Layer 2 of a small transformer language model trained on English Wikipedia (8 layers, counted from 0, width 96). Numbers have three digits each and are written without spaces.
A neuron's activation on a vector x is ReLU(weights . x + bias), where the dot is the dot product.

Input weights of the MLP neurons that the questions are about. A number n stands for (n - 500) times 0.0012.
n0 (bias -0.149): 436619325681410572465462465449427594482375512417494310621533506318454543479556645399370450765577413457577673235593600430244498533531690482467662509350584512527370353648337540565680581427633393398381355507412893650196587544514356573384373557689623330335620754368538367360536571492448684404
n11 (bias -0.053): 391599691419488617495467381539658361539495559368561472592457483661419266536629442552496450527543407496524621356457475570604512631669621363385600484677496393530420432335316391398539776551522426514586508380380615612645454572537347374424424449205676378733638500413599592470303761576596718513
n17 (bias -0.116): 554421386432530556362467701520716432460537694510453509394642276403282793557573608516368323625650577742478537589530401468354340620406450471572499363544536714692353485691292582649665369396479420583346488638421719329642577487428290434384568419400410515511339547275448325318404402597458628645
n96 (bias 0.025): 572671806577507738572559627529375801478450524613472792374550455496466617447571451488525495602565401643512530478484568597425508402382526643482371575507564443667506444540505436519372439530403401604521491569485453433521510391284591410561510460441344446572636254463528325458563285368554493383
n116 (bias -0.119): 404613411588494419444596599515581683531332495333551607400581365579525469579695361513523531554565324721528581262503650674471560411660653468544489553464415666582426402401476535415376641474134351547402426633564531516420584273501478387714385687617447596596515561440527608308319257555463477383
n117 (bias -0.250): 595475507568353363521632616675449577505678418519344533487501342557408412828337578672455405640390166652571552349452643492589321636653344512760395259685400626357564493502531363634475446558490446285581592436368485364534515360445494574694168518590597467487591400324467520357366557381672573499
n123 (bias -0.135): 549621618449565439485685433605629405568482481446719800692699390571463419491699574441500401500391302463417449477381547547574535449651625554755399393597430674338459418261241300571330343601263641542338578166560458515343415534522573528266558493588628528660433441441563699365479359297711600619
n154 (bias -0.126): 419341626574580560492853751501538500500661337527526582442519504519444624396546623397335455585515219703513379585494686582551368864443327549765395562353446634689495517393475405683515454421628587415626511442377574503338414440436440753323410483583435418519536515386286334381658297343488561370
n158 (bias -0.056): 611572721609600640436527487443599639581348659512497581534361341441455474430557786436359441535655570615538440419571489516303455579371324432653595568379369457498401422474332495834489549556369697569458520597425588377480423460393452610399339415593342485380511538513402417486551423483518571587
n163 (bias -0.129): 628713426347497462554464629631557318514616582553598541455667368424397580580426517526458336554442501501595522381524585549594415643639322544542277393459396507426448506488607507439508406374372553434465607268519660365354545494494591323534487481497521491605612474548381552480401606453457667484
n172 (bias -0.163): 417674430356512594519546492489569412538244668345456465658461348467556553573595481490496635418510446442483525418493405435431525377390484567452541484448420580479595447637354449518546485606393415530540692578488458294501613385561513525549550633496459534732494395354420441588582594592587594541
n200 (bias -0.189): 592771509408413513360439432557437451408281687555448497499588464420603463598581524730589608662364477564582449427441513410528442470594450535471559510579443470523485397352532492718306384610334428515569538462642490532183669309518467610469529487535523606579537268371582361450538644264748636298
n202 (bias -0.093): 572480503427522382573445544537507337365524702792497576853596484593509319517240568574551345543546089529560436179440464377581440561522596484721689355497589251635350468592609563655589560447473343466495458353636567480631486465482631273452399549264338590442603318539644567453524730571673731493
n217 (bias -0.091): 446477445466476417430603386431400459532474410607479631816453454551479513382351667408318434514643221519655459558638406393558390622510444580557511301301404669406394466506453379647468420661327290618350595594693802618397453277497663487578313694639413445334660546545391581632402654549502510607
n219 (bias -0.080): 501491561414581556482601595473641169611558553565599700490718444546478627447631628505457484562557508466494400568531638619451575371409345606515421224500223554607505490291545447398554574531485332534547641444458578381553428274478646486595571431440402535501524407306384447584389405365680487454
n220 (bias -0.040): 645506591532426536534579462422581462362618831634513779441732461534518470425587417603522608620467581521470365465442494438530412543471587766457170502551489400603392457560528643662571370644233367434689552222435527452513552506395487394419489398435468535486454439472328537470482319505769515398
n225 (bias -0.129): 596422632405439547373561534406538817663474533328673500527588298040467664527549620513276464670574426723514713470415580524415554325427718504334337207645399639763450369688563587359355614641654452439415473742425286536748474524650302556606579421299559435474379558420481483323421591488674792269
n226 (bias -0.173): 423431300491374574421488568416571563338706439665504550692688466232536621498401646523440425545601269754541369525657764424444443579552579665488463553227599525692576512516527485257141351294404441474644443375429558661447693433632549557381572496618651457654374624494388494464648500491664443245
n237 (bias -0.084): 385519249639393300544460706514436705345494517800400538867428537394356485589519429601551657587263452778523608485453605419558632438486403696490515227521579442459405401349527537436372420616243354341317662564611543354707538250619627461481349464528466350379462692444701520408363763361620492388
n248 (bias -0.023): 424715532298467520414528420608609337483593550637713707500771508595563493507476578395498302563459191501461440549400738382612478571550481434676276525573334628420414459441363433641522393519286691653464426361608368436398460531375545635347426419429347379623489443510622495361471376545630469435
n257 (bias -0.216): 483639657453537546414560378587329617684372380789562743330534584494566425510507471434673721794493359600572475512845461530494390630540523707631537348433319519540411391404274499583669530504411537532287723435546336433205434292566521398257535438568385352500747302366625610482366712536665503428
n268 (bias -0.151): 758565321425384509565416753517389355376551332420281705565503437312388588705521574500447348591317614493588565468666557535585495620537647410454380495519590539418536431543643442430390511454517390396628515271592664550633601510379459517553596522486599396647648522371575653293407427412543572477
n274 (bias -0.202): 538584627506199484503484364647567483429588470561250626544451529508360377618551455570619462712397373441575477474514525451372510446537581644435553486508511322668569454491459477689436417593435262495593553282608522487425599508411640438470556567516540485661712322445481568335529563566690521407
n281 (bias -0.090): 559848586495594309563516256516423529570437631659584405361470432463460704417556631500613556557506533707508426411610443582509429548698534457549320520575351486374424408811271559470552549531419645418577587495487515529391353559351455354264503631564367711647419587536412299314440503494457581530

Each question shows a token from some text and the vector x that enters the MLP there. A number n stands for (n - 500) times 0.016.

"4": 444499475459474497483492449585494465494484529457501474494373520514496498480524500536477464479464467407427466622471486483498507487494512421482538587566443496481496838511516561533527453499517528545514423532550424515493514452564417524531500544536458552498536481467509513549507589456571477528
The three highest activations, in order: n200, n172, n248

")": 482531472499477500517483483601516465509488533438534496499377514454494559527547509535468493556447559417489439512432481557509474477486473402500512459543436511486517914466506539526528494549485498512516439464456493505543516435510493520494515516505495608532518517415505499586491556471563482504
Which of these neurons fires most? n219

" C": 495509530492498514511499462601478535552486544496494513467356578492508504493523498537465455587456506461492437545464480486533506473491541475455543454470476487545487858454488533506527407493493494545476460540532454485421507436492472519478496522545488581530545448449537504567510589490571334494
The three highest activations, in order: n257, n200, n274

"Cl": 444447425512508512505491457581485492442481531527437467508352633476500492520562511538475520517412606411469451557432487489500544465484517481470520516525517506561485789496444562555484515525508499516470466584494491476449509414513484535507522536538491533515527517421540499566540606468510329506
Which of these neurons fires most? n237

" Cl": 449478486577483481528484492573515500433494557502417481489349691437490481468491504538493544535428528428474446560417479452498484473486514491455509497498552479577502759480497594572492537538486518502469502558490484470448511423496495536513510526550478567477522503456545504544524541478546360509
The most active neuron and its activation: n237, at about 1.5

" and": 409450576517481514503500536598519498500510582535490510508389467463501507437492489515467436384475475527418470501417471498468500487465525400498515612496470495525512881489538564529549510472506523507497431539499460509480516463489433510472523541519468599526524499470518496608514507540553477514
Which of these neurons fires most? n158

" Q": 470457487477479556507493422571544472461525549476441468487397538452500519476519470526467478512454595533471426598458475508467490470489495483464475533521541450506540848486482526492467503510512474527476449530480559515432526460511459503490495535550572591585524547404502481594556533498546335513
The most active neuron and its activation: n226, at about 0.86

" Canada": 449529569510490524502484460581492521514522490400509523514365560516491474473534486518493505451456565347407462579499468605421455489499509381490506606574470492502488760491493494539502484517544519533486434510475456547458515485543463495485501539521567534516558518449479525528513580468546390531
Which of these neurons fires most? n11

" Mexico": 497523518471509538488491441596485518467534508439493521498366567548496510479538488522477485468448565389403443570433488631457486487496517399474516565559448529527504780504463524511500491489556526505496408510525449544430522491543491510426457528519566515511562545488498551511529563446561400504
The two highest activations, in order: n11, n123

" |\n": 444450532501468467521501449590519462479514533437501489459403488469484513498509473523434483579485570459418479526490484556457514481484510470473477467510500495449496850499523578509526489514506512508538469429486518518513493488526387537443525545521496600424536543458513521594510530541588491524
The two highest activations, in order: n220, n17

" |": 456499465465491536511495505621508521509508547479525464477375468474491505505509475522450472499462471476455457545438486531479515495481518395524458529536516505465528926528484566529529447499468532518519456490481497497500501448501489511503455536524473601527552487513506509562491530495559464507
Which of these neurons fires most? n117

"The": 519513475483518486509499483610489502479507552484477469518386403505504516480515534541473419521467495440479442477448485510505507464490535374497525497514456519528441881542508545512504494520499504537500462524555460523502509493523497510510466541518466614492505483449510475568505549483572441507
Which of these neurons fires most? n202

"í": 455507513485501496499485436598542460388511544446517514486361565526500493495509471525442480418440467391433425564428488514529497463506476439525500520521517614495547789508496543479520449497479574549504468486546412520446526509515507543456544535548539579474516484501503538476554526507550475516
The most active neuron and its activation: n123, at about 1.5

" of": 421500488534482525516481487611490557493541542472452497496357470450496514481450509532480468523474462501449466497449485423496508496460469378481541566480543510453532858486536540517571472505506503497490444499516491544478508510486494519507470535541462576455552501493532474560527525492529520502
Which of these neurons fires most? n202

" votes": 519487504527490533500475487614502538502465498398536455482394589472500548500504454539437552591459565488472446519416464455490511485494511385458570475528487504476497756487498523505477498535537520508527426498442493559490526518505464552439457525537581508484546542493510473557502541471515564488
The most active neuron and its activation: n0, at about 1.3

"F": 410465451450531466513490473581486490538502550485448505522378538439504480458477498526473467543439472496454452574470495463541490482514524457514540557497551511494477832517519520474458519519480490522507481500540556515484503473515486528478469555546429634488523498422499490609559549500514277522
The most active neuron and its activation: n217, at about 1.3

"ted": 488484496507469544503495433623494565499487552420533437488397476433501551525480523542459455536459549453446439537477468462512490495496483402447533557514477510457484866536518559520518479491532518498530454505565494552514518458486434524473510529532508498501522489460514448591495589509497445497
Which of these neurons fires most? n200

"3": 476485462478475515483492460584494467500475517438535469505376490500499505500533506535479455496461486413457447613483478463508521479513523418487546573550446511479491861512526557518492465498504534550517448522534430521481508459556423520513482545539467568496525461443503514567503590458584459516
Which of these neurons fires most? n200

"|---|\n": 426458524544453486495467445569533543491497557428577460493390470494486517482485457527411488567500558438422499500420487526477594460485513455461497438528456552510482720512505590530482492527524535508532438475522484552526491483489403547475492542526489536469557517515513550527486585544573503504
The most active neuron and its activation: n225, at about 1.9

" cre": 279540483490466419510489463598501547555467554490509358503386585540503491437512483536472510497474578460401501533438492531451514473468495459478506516570535517511487645473503565564481403529502498580502420547536479507583519454524452538461486548539520574459500530496515468508506569519489403512
Which of these neurons fires most? n237

"°": 534486438489482486492488419577504515480501511472417482487358500494499526521588473517430472540459556451427462583485486506524598497481523427469506560492507566515520750525568578511517428450539521531501466516487481502521507463548456543473483544516543482427532506426517519469519614461474497536
The two highest activations, in order: n268, n17

"ah": 461428538559480506512491443584503536443583533441466486542386496485506487506475518519461475347449503357438431546437488530461476463508526451505498607487516575512512830520511571474461475484509519503521466513545461535456517462522474523479494545538510601470519489510519483603522519473579411490
The most active neuron and its activation: n226, at about 0.16

"é": 436491478506479514496482448596525477491520575429493515491377522498498489504489523523482430445452512349441407553477491505515452479529497436531494498500500601498515860498512544509500470492519608509505486455584443513491511480457509525426559540547522567472511468479511501497538558512550447512
Which of these neurons fires most? n248

" (": 434515563478522537525492499601527452497505495481482495474370490524487516514482463500449470511501495440421442512514479632491525494434530455529476598478524500513536896525474524492527481478530494537527459458428504498494516457470497528493523538513485585526559476467497491584527504472535449490
Which of these neurons fires most? n154

"ago": 464479491505488523496517428584510530465536507436502519501415580474507462492537469527451482445430499379381457550440502536462485483501567427480518588491474553464541770461492526521483409472543515510509398539534469543457541446527461543431532539537555527477550533511534566547494515526522349506
Which of these neurons fires most? n123

" R": 492518507487474540503495430568511493492513586543499572484368580438492508467501478540454495545485546491447457583410480481458542463470489491454435546522512462536495805493516552515502441506470454540502438575495489513466520460471464519497486525539477595511553514472535509595546504479588302503
Which of these neurons fires most? n220

"z": 404527422530485518495481425592530482450507509446567486495367482466499519528504517550454491471470554441469403593442484515514514458521477473432519539515491545529563871490503516452491457488506528522512462531511466525491517459485486553450550528549546553489518479439507484582546540496562377490
The three highest activations, in order: n226, n172, n200

" D": 501508456521483537516483449594505495496501545439504483466371578473491524502526488540459513545451510490477428618484472463504528447504544502411480442532533474533514815517467549488509449532507469545480466545520467479491516444500468538503495528540491588544544483468534489530487508483602288482
The three highest activations, in order: n274, n200, n172

" December": 533542502520458507506497465579488509441512498434446507505354544433498557471521505517464461457429578383457440523483482546503520490496553378452461611544484527437508791509574541520468468514472527519524451465534511541503526462493484519547550531521537494507549514487512540548511560481522482496
Which of these neurons fires most? n268

"od": 410504539478471457494460431579517514466525565457502524497353571439495457535446503510458448425444545486393467575461506428528570462515467476476489549524490543457516809548548573492504466484541552530497454533576425513468520507506488561538522551532476562443511484512545497513532530519508361483
Which of these neurons fires most? n248

"K": 379417423512463505493494450558561462452526519535454490522381530431495488508515526525461454489459492490438453585452501525474600471486509466440518524515482519496495807458544554452423435533509468524488464537494513528455514523535519527509516550531486575536540532468513533590592556495561309508
The most active neuron and its activation: n226, at about 2

" Time": 480532552443481510504454406583493511553530497433493443482354582535497513494540461522490475582475560437424434578440497520499515466516519410441464572538490467477548772517430491512489543500549505501542487445488514537492495513483458541529470536539557573514551533444510524492511573511503369513
The most active neuron and its activation: n11, at about 1.5

"|": 483511477475493478512501502604513498489506521494509481466385408555488515492500504522435443525465575479459464519481494543494479492498462405506477470500448510480481959499538571493524481516477551533477431493520502532466500481504502514522484538539512583516510511468492487496517562505546514510
Which of these neurons fires most? n163

" Jos": 453482488517487505508506431576503498390539596466447551468409635414488501457498478541462545499444562416457436521445491501432447468514490477458440533538559564486523737506493550534501416561526527515486439518513463530485523484466428520435566524543553553472563538517542516527511493476577414524
The most active neuron and its activation: n220, at about 1.2

"H": 440460434530480520499497440570510489522501537492453489539373532477505505457508534535465474527441485422482449558430490549510564462498562470433521542481432517542519799486473544491470504501507476507484450547512543531453504390501509517502482545552451625540537517464506516623522567499525321498
The most active neuron and its activation: n217, at about 1.3

"k": 333457439554447502490451414566553487510528509464510492497391479447504517502499505520480477441499540488409437535490482515447580516494532486433541580539465511528504818483511566472440464428516515492548397539545469544467519469521487554472552550515539533502528497484521497608544569480550387487
The most active neuron and its activation: n226, at about 1.8

".": 461461496505489469505493509578490498513500513489508512472367520491507534480493483526454453552449482496492426505466480502544451502498484436508530448474457540498519947423527548498545457500530509520519452479475475512489514463513459520536503522534513591527503490406518505608506575471582522498
The three highest activations, in order: n117, n154, n219

" Grand": 476557547535488461521481470583492522523507504492544508501350525608492483500510471527489426502463441425401443538444481474524538474521514403508462501540582535499457756543479519544484519499509549549490416467580504533424497473507496530433484538532504581498545511486513528424509549488533354518
The two highest activations, in order: n248, n123

"P": 442467416454514513494489435603479454497480533518415490487335541471509471493547499536466496553433525427480447548479498454516550451500546476472537523499499501488507805485518519458474472499524504534477471538506488479471520520520522535530496555550510627496515509470532496577572536500528339492
The three highest activations, in order: n172, n274, n200